Layer 6 of a small transformer language model trained on English Wikipedia (11 layers, counted from 0, width 128).
A neuron's activation on a vector x is GELU(gate . x) times (in . x), where the dot is the dot product.

Input weights of the MLP neurons that the questions are about. A number n stands for n times 0.0064.
n65 gate: -26 -23 -23 23 -6 -2 -13 -4 -6 -2 27 -13 0 14 20 21 10 -5 32 -28 -32 0 -23 6 2 -15 19 -33 5 14 4 -3 12 16 24 17 8 -52 -39 -30 0 -14 45 15 20 -71 4 -15 45 2 2 -40 35 1 11 11 3 -30 7 -16 -5 -37 -7 -34 -26 -22 6 -24 -5 22 35 43 -43 29 24 -13 2 36 -20 -39 0 -51 -22 33 -37 -30 1 -28 49 14 33 -94 30 -26 -6 38 6 -38 10 31 -44 62 -20 26 -12 -14 0 19 49 15 -16 44 -30 -39 9 44 21 17 -20 48 11 16 -19 -48 -19 0 -16 -13
n82 gate: -26 15 -16 14 -3 52 19 -37 -18 39 19 0 -10 16 23 -2 21 49 -10 -18 38 4 -2 37 44 13 46 -35 15 12 -37 -45 25 -18 -15 24 18 1 12 -34 -26 69 9 23 -19 13 0 4 10 21 8 6 74 2 -22 26 -14 -27 -12 17 22 6 8 1 36 -23 15 -7 5 30 27 -14 12 6 -19 16 -27 11 23 40 9 -12 12 -14 5 -33 -19 -5 -3 -19 20 -15 -23 21 -23 26 -5 -26 29 -20 -5 42 -33 26 50 -31 -3 42 0 13 -11 12 -43 -25 21 -5 -34 -8 14 34 12 -40 0 -8 -28 -20 -7 -70
n107 gate: -4 32 -18 -38 9 12 -22 -6 -3 -21 3 -26 25 -26 14 -15 -26 -45 1 -52 17 21 -29 -33 35 -10 13 -31 22 2 16 42 64 24 -27 15 13 59 -6 -29 1 -17 44 -27 19 -24 -48 17 -53 -1 -3 -41 -40 -4 -2 -16 -48 -33 1 61 -8 -29 4 -48 50 47 35 6 27 -18 15 6 -10 -21 25 -11 58 -44 -9 -61 -15 22 23 15 21 -30 12 21 2 2 -28 -15 -6 -42 33 -6 -19 11 -7 -33 -20 2 -24 9 22 17 -57 29 13 -24 -34 31 20 -20 -15 -31 34 61 14 -15 -7 15 26 -21 24 -14 -16 -3
n304 gate: 2 -30 13 42 -2 -3 26 -11 -11 22 -2 -40 -3 24 -1 10 -22 -51 -15 29 -37 -21 -46 -39 -11 7 20 39 18 18 -59 44 0 -37 18 20 -41 -10 18 29 2 21 -28 33 -22 2 -9 7 33 -6 26 -8 12 -20 8 45 25 2 -10 14 20 -42 -13 -41 8 6 60 -45 -9 -25 -54 21 -2 -19 32 -20 -40 26 -7 13 -14 2 25 -1 -18 -15 1 16 -45 -19 -13 -30 -4 37 -5 -21 -11 -4 -26 27 3 29 -19 -11 34 7 -29 13 -1 -5 -35 31 -36 -41 2 14 30 -22 51 -8 4 -26 2 6 27 13 6 3
n308 gate: -16 -2 -14 -22 -20 6 43 -11 -11 -54 -67 -20 36 37 -28 36 -45 5 24 -33 5 -41 20 2 3 -5 -17 9 20 3 43 -20 21 39 -7 1 57 31 -8 30 26 -15 -13 -19 29 7 33 -24 11 -2 -33 9 5 -11 9 -11 -55 -3 -2 28 56 23 -47 2 29 -17 -24 14 -2 1 -22 -14 -32 -27 30 11 11 -26 9 45 -8 -6 1 -1 18 9 -16 -17 -2 -5 23 -4 -2 -18 -27 -28 6 26 8 47 70 11 -18 -2 -58 -4 17 -1 -31 7 -26 -6 23 14 8 -32 -30 -43 19 -22 32 -13 1 -2 -17 34 7 60
n65 in: -26 21 69 12 31 8 -8 -12 -41 9 0 -13 24 -25 16 44 37 22 -32 -10 -12 -16 -31 5 3 -33 19 -37 -34 20 -42 2 4 -21 -43 5 -52 -17 -13 -33 6 -4 3 27 -16 -53 -7 23 -37 8 15 -39 -17 15 -8 4 3 -41 15 -29 50 12 20 -38 -30 2 36 -2 16 39 6 34 53 12 19 -8 -27 49 24 -49 -1 -30 5 -44 -27 -69 -4 -30 26 -17 45 -35 -7 20 11 -20 9 52 28 38 6 27 -3 -17 -3 -24 24 32 15 66 -25 -21 -8 -19 -20 -3 -13 4 -13 22 -27 -3 -34 70 4 -18 -29 13
n82 in: 14 -5 3 -13 15 60 27 4 17 -2 -1 11 17 -3 9 21 26 7 8 13 11 5 2 27 18 -19 5 3 17 35 3 -26 -9 -16 -25 -9 26 -9 -4 -4 -38 18 -30 -5 -11 -1 0 5 35 48 -18 23 10 -6 -6 39 -9 -18 -23 -12 1 41 5 10 -28 -5 -13 28 38 -1 -18 -11 -32 30 -43 -9 -38 1 32 49 4 17 -7 4 29 31 34 -23 -5 -11 34 13 34 5 -27 -1 39 18 15 11 1 -5 37 -1 43 -11 -5 -2 10 -13 -70 -17 -19 -33 0 2 -3 31 16 52 -27 -28 35 43 -22 7 11 -11
n107 in: -17 25 54 5 27 -20 -5 -18 -43 10 29 10 -6 -36 -38 -5 31 -5 14 27 -14 -31 -22 65 -13 7 -22 3 15 -8 -20 -27 19 17 31 25 -28 6 -22 -3 -15 25 -2 5 21 -16 3 66 -22 -10 5 58 -21 14 44 13 -6 16 4 -38 -17 -31 -37 30 10 1 -31 -35 13 -19 20 9 12 15 14 -2 42 -9 12 11 -27 -9 -6 54 -52 8 -42 -21 -15 -2 15 8 40 12 8 29 -11 -16 -42 -7 12 -1 -35 -35 0 -1 29 -6 -26 -7 33 11 -48 27 -32 13 39 -16 -1 36 2 -44 -9 -33 -31 -17 -5 20
n304 in: 19 -18 20 -14 -8 4 -18 -2 -5 -9 14 35 14 24 -4 -12 -26 35 -13 -44 20 -25 18 21 37 16 -4 43 27 8 -2 -16 4 -24 2 -33 43 0 -30 -5 -8 8 4 -13 29 32 -6 5 -48 23 -38 3 -24 12 -9 11 8 10 -20 -32 14 39 -7 12 8 -14 22 81 6 -51 -30 30 -18 -6 -60 25 -22 8 29 -7 34 11 15 6 41 -12 -27 -18 12 -52 36 -9 30 17 -9 28 1 -29 1 16 -19 -4 -12 4 37 -3 24 -42 -20 20 17 -25 -27 -14 -29 15 4 8 7 23 -1 1 -16 1 17 4 34 -27
n308 in: 44 -34 -16 -3 -20 14 28 -6 10 22 -32 -9 11 -4 -40 34 21 13 37 -30 -27 82 21 -8 5 -21 8 -31 -8 8 -3 5 15 36 41 -28 -8 -1 -39 7 28 31 -13 -8 27 12 24 32 7 3 27 4 20 -12 39 22 -15 0 -24 27 -3 11 -66 -6 -7 6 -28 45 21 26 38 46 -8 -41 -4 -28 25 49 -26 -12 -53 -38 -9 -6 -25 -5 41 28 23 19 -13 20 -2 16 -1 -2 40 -1 -1 -1 15 22 19 -11 15 -11 -30 -15 12 20 -5 18 -36 -24 8 26 30 21 -4 12 5 -25 -2 14 -13 -35 -52 28

Each question shows a token from some text and the vector x that enters the MLP there. A number n stands for n times 0.041.

"0": 12 14 -36 -17 32 25 -31 -11 21 -17 36 18 37 40 5 -15 -23 37 28 -22 15 -24 42 8 -6 -7 25 -4 -1 35 -30 0 14 -1 25 -8 10 -22 -33 9 -12 4 33 26 -7 36 -5 -10 6 13 -6 5 2 -12 2 30 49 22 -14 0 20 10 -8 10 2 10 6 4 25 -6 21 -3 -1 -11 28 27 4 14 -1 11 -28 16 -14 7 14 -50 21 -33 -5 -17 -25 -8 -1 -22 -33 59 -1 0 29 21 33 4 7 -21 -13 -10 -22 -8 -16 -8 3 15 -2 8 -11 2 -56 -6 6 -8 19 -4 28 -4 19 -17 -1 28
The three highest activations, in order: n82, n308, n107

" |": -19 18 -32 11 25 4 -12 -24 7 -15 1 18 -2 15 18 1 1 33 14 0 5 -22 7 3 -15 -13 -3 53 -2 -8 -4 30 3 29 -7 16 -36 -27 -7 -10 -7 -13 29 17 -4 67 -9 18 -14 -3 -16 -16 -30 -1 -7 -6 -25 4 2 -21 -36 6 12 51 4 -17 -5 5 14 -3 -15 6 -12 18 14 17 8 -3 -4 36 -23 35 8 3 -2 3 27 -16 12 -9 9 -13 -20 -2 12 4 13 -6 -3 -15 -4 -25 -11 -46 20 6 -4 -20 -9 10 57 24 16 -2 12 38 -42 1 2 -3 -21 -14 -16 16 22 -24 5 9
Which of these neurons fires most? n308

"ho": -1 9 6 -6 4 8 -60 -19 34 3 21 4 6 28 22 16 16 -5 14 30 19 -31 -12 -20 -4 -9 9 -12 13 14 10 0 -24 11 -16 -2 -35 -9 -26 -24 24 12 0 22 2 18 34 21 9 -24 -6 25 19 -11 -8 3 42 -11 12 -9 17 -23 3 -4 0 -15 24 8 2 19 37 7 10 11 -11 15 22 5 13 18 -23 31 -26 -1 25 -16 7 10 -6 -37 -30 -33 5 -1 -11 42 17 6 -13 -13 42 2 14 -15 12 -5 9 -7 -8 29 14 -5 -24 1 -13 -4 -31 -58 -36 34 12 -29 12 39 71 -3 19 51
Which of these neurons fires most? n304

" ": 32 24 8 -15 40 8 -26 -17 -6 8 16 15 22 7 18 -38 6 10 -9 -8 20 5 -31 -15 -12 -20 19 4 -1 43 -11 12 5 7 2 -8 -25 4 61 -10 7 -1 2 -54 -13 64 -7 6 -18 1 -12 -10 -16 4 -24 -13 -21 -29 -6 -31 -1 -28 3 32 -18 -19 -20 -10 14 12 -23 -3 17 -6 19 -2 18 -11 5 -6 -12 23 16 -8 4 20 27 -11 14 -22 6 31 -7 -15 10 19 3 -2 -4 -9 9 -23 -42 -53 -12 16 -5 -1 -7 4 -7 9 17 -19 -32 14 24 -16 5 3 -18 14 -30 12 4 -24 -15 23
Which neuron fires most, and how strongly? n107, at about 2.9

"ch": -1 18 -40 1 1 18 -16 -10 19 9 16 8 -14 45 -27 -32 31 -11 20 25 18 -1 -2 15 -11 -28 2 10 16 -15 -45 -18 -2 6 24 -39 -12 -11 24 -24 17 -35 -27 -27 -7 26 -2 11 11 -4 -12 15 -8 7 16 -34 49 0 -1 11 38 39 14 19 -1 -3 -7 33 13 19 -18 16 16 17 -17 -2 -3 -7 -5 -38 7 16 18 12 61 -33 30 6 5 -31 -1 -15 3 -49 -5 10 10 6 14 17 -31 1 -3 25 33 43 23 9 -40 5 4 27 41 16 -27 37 -25 30 -37 -10 -8 -16 25 17 15 -22 2 -8
Which neuron fires most, and how strongly? n107, at about 0.22

"-": -50 19 26 -23 -13 -38 25 -21 -12 -21 -27 20 0 22 0 1 -11 3 23 -31 5 -5 -17 -15 13 -10 -21 -10 -29 0 -11 4 30 -23 8 7 -30 0 0 8 17 -77 2 51 -9 54 8 1 12 -6 -15 -4 43 -2 -4 -38 13 17 -8 -14 1 -7 -14 27 0 -11 -23 -2 0 24 7 -4 -17 13 20 6 -7 -38 -6 34 5 29 -5 13 -4 -38 20 14 27 0 38 39 2 -2 27 0 1 18 5 -18 33 8 1 -4 -3 -11 -23 1 -19 -7 31 11 -14 18 20 23 17 15 -12 -10 -11 -41 -7 25 30 -34 19 15
Which two neurons fire most, strongest first? n308, n82

" born": 15 -1 -14 12 0 -19 -6 -30 7 10 16 32 -30 16 -25 -22 21 32 39 22 6 -16 19 14 4 -44 -5 35 8 -19 -4 -1 -36 12 5 -6 -27 3 16 -19 25 -12 -12 15 -25 33 9 -14 -6 -7 -22 -16 22 -33 -15 6 -17 7 10 -26 59 -22 -9 -9 10 -9 17 -27 8 -27 39 16 -5 -6 21 7 28 -11 29 -18 8 51 1 38 -20 -16 54 43 -11 35 24 12 -43 3 -8 8 13 24 -1 -4 -39 18 5 -16 15 28 7 -5 -33 41 45 -18 29 11 36 13 15 7 -1 15 6 -13 -12 10 11 3 12 17
Which neuron fires most, and how strongly? n82, at about 0.35

"SL": 30 0 -26 -8 4 11 -38 -41 -1 13 32 48 -5 13 -19 -5 9 16 33 2 15 -13 -28 21 -12 17 19 4 12 8 -43 30 -1 -25 -1 6 18 -9 4 21 7 -9 -1 13 -27 25 -21 27 -11 27 -7 16 -26 9 -20 -4 27 33 -2 -32 7 23 -20 17 37 11 -16 8 21 -41 -3 14 -6 11 -27 -11 32 -27 17 41 17 33 -3 -7 -19 -7 35 -18 -4 -31 -7 -30 -22 -8 17 0 20 7 2 30 -5 -40 -7 -21 27 11 5 14 -41 1 26 18 24 -6 23 35 44 10 -6 5 25 -45 17 29 -2 -36 -15 28
Which neuron fires most, and how strongly? n304, at about 1.6

"\n": 0 30 -21 24 21 -21 -6 -23 14 -1 -13 13 1 35 12 -4 -2 3 16 29 -16 -14 -22 11 24 -14 22 20 -11 10 -17 21 -11 44 28 -44 -18 1 9 2 24 -59 -2 26 -25 50 -2 9 -25 18 -6 -2 -11 45 -18 17 -10 23 -20 -52 -41 25 -7 -7 -14 2 -3 -3 36 -11 -10 3 -22 5 9 4 -5 -17 0 21 -1 15 -1 -17 -4 9 -27 -9 14 15 -1 12 -32 -23 14 36 18 39 17 -44 -14 -32 -10 -19 -14 4 -22 14 -9 19 12 19 -1 1 16 39 -23 3 -34 -26 26 -22 -19 14 37 -25 -2 15
The three highest activations, in order: n308, n82, n65

"mal": 35 14 -3 4 2 27 6 -4 -13 3 26 21 15 -5 35 -10 20 -16 3 -22 -13 -19 -9 2 -22 -19 26 -8 7 1 -18 22 -4 5 18 2 -8 12 -30 -15 -9 3 -8 -11 -20 47 6 -11 7 -3 -13 16 42 5 -55 -14 13 -15 12 -33 29 3 18 27 -32 34 -15 -31 11 7 4 -6 -6 7 21 36 -12 4 4 -1 -12 36 5 41 12 5 5 3 9 -16 8 41 33 26 -18 19 18 4 -9 -13 30 -32 12 -41 -6 -12 -15 13 -17 13 -11 -9 8 -38 0 4 -23 -12 -13 51 5 5 -9 27 59 -36 7 17
Which of these neurons fires most? n82

" forward": 38 -11 -14 -4 7 6 4 -34 15 38 26 41 -16 6 8 -41 27 -4 29 -10 35 -20 -41 22 -19 0 16 4 6 4 -7 31 1 -12 3 10 -11 0 -25 18 16 32 7 -5 11 29 3 -20 -29 -27 26 20 20 -6 -21 -8 -7 14 13 -25 37 -31 24 25 -12 31 34 -27 36 -4 8 -4 12 12 32 31 15 10 6 8 -35 37 48 -6 -4 -18 38 -2 -20 -10 7 14 -17 -1 19 26 5 34 8 -20 26 -14 -2 -27 14 8 -1 -7 -3 -23 -8 0 39 -15 16 -1 -13 4 -18 24 -12 -5 -19 51 23 -37 -30 4
Which of these neurons fires most? n107

" Ben": 26 11 6 -20 -18 -38 5 1 6 14 20 6 -12 13 21 3 -5 -8 14 21 36 9 22 4 -39 -16 37 8 -9 7 -22 -7 10 -10 -11 -11 -2 -3 22 16 9 25 18 18 -26 47 -19 0 19 -7 -12 1 -26 19 20 29 45 -32 -40 -17 15 -16 39 26 19 12 35 -11 21 17 34 27 -7 4 -2 6 13 16 25 -17 -12 46 22 5 50 24 29 8 -27 20 8 -15 -3 20 19 14 7 -20 7 11 2 -18 37 -3 26 42 15 6 -16 7 11 -15 5 -13 -33 -17 -43 -24 -7 24 -30 -16 -1 34 30 -21 2 3
Which of these neurons fires most? n304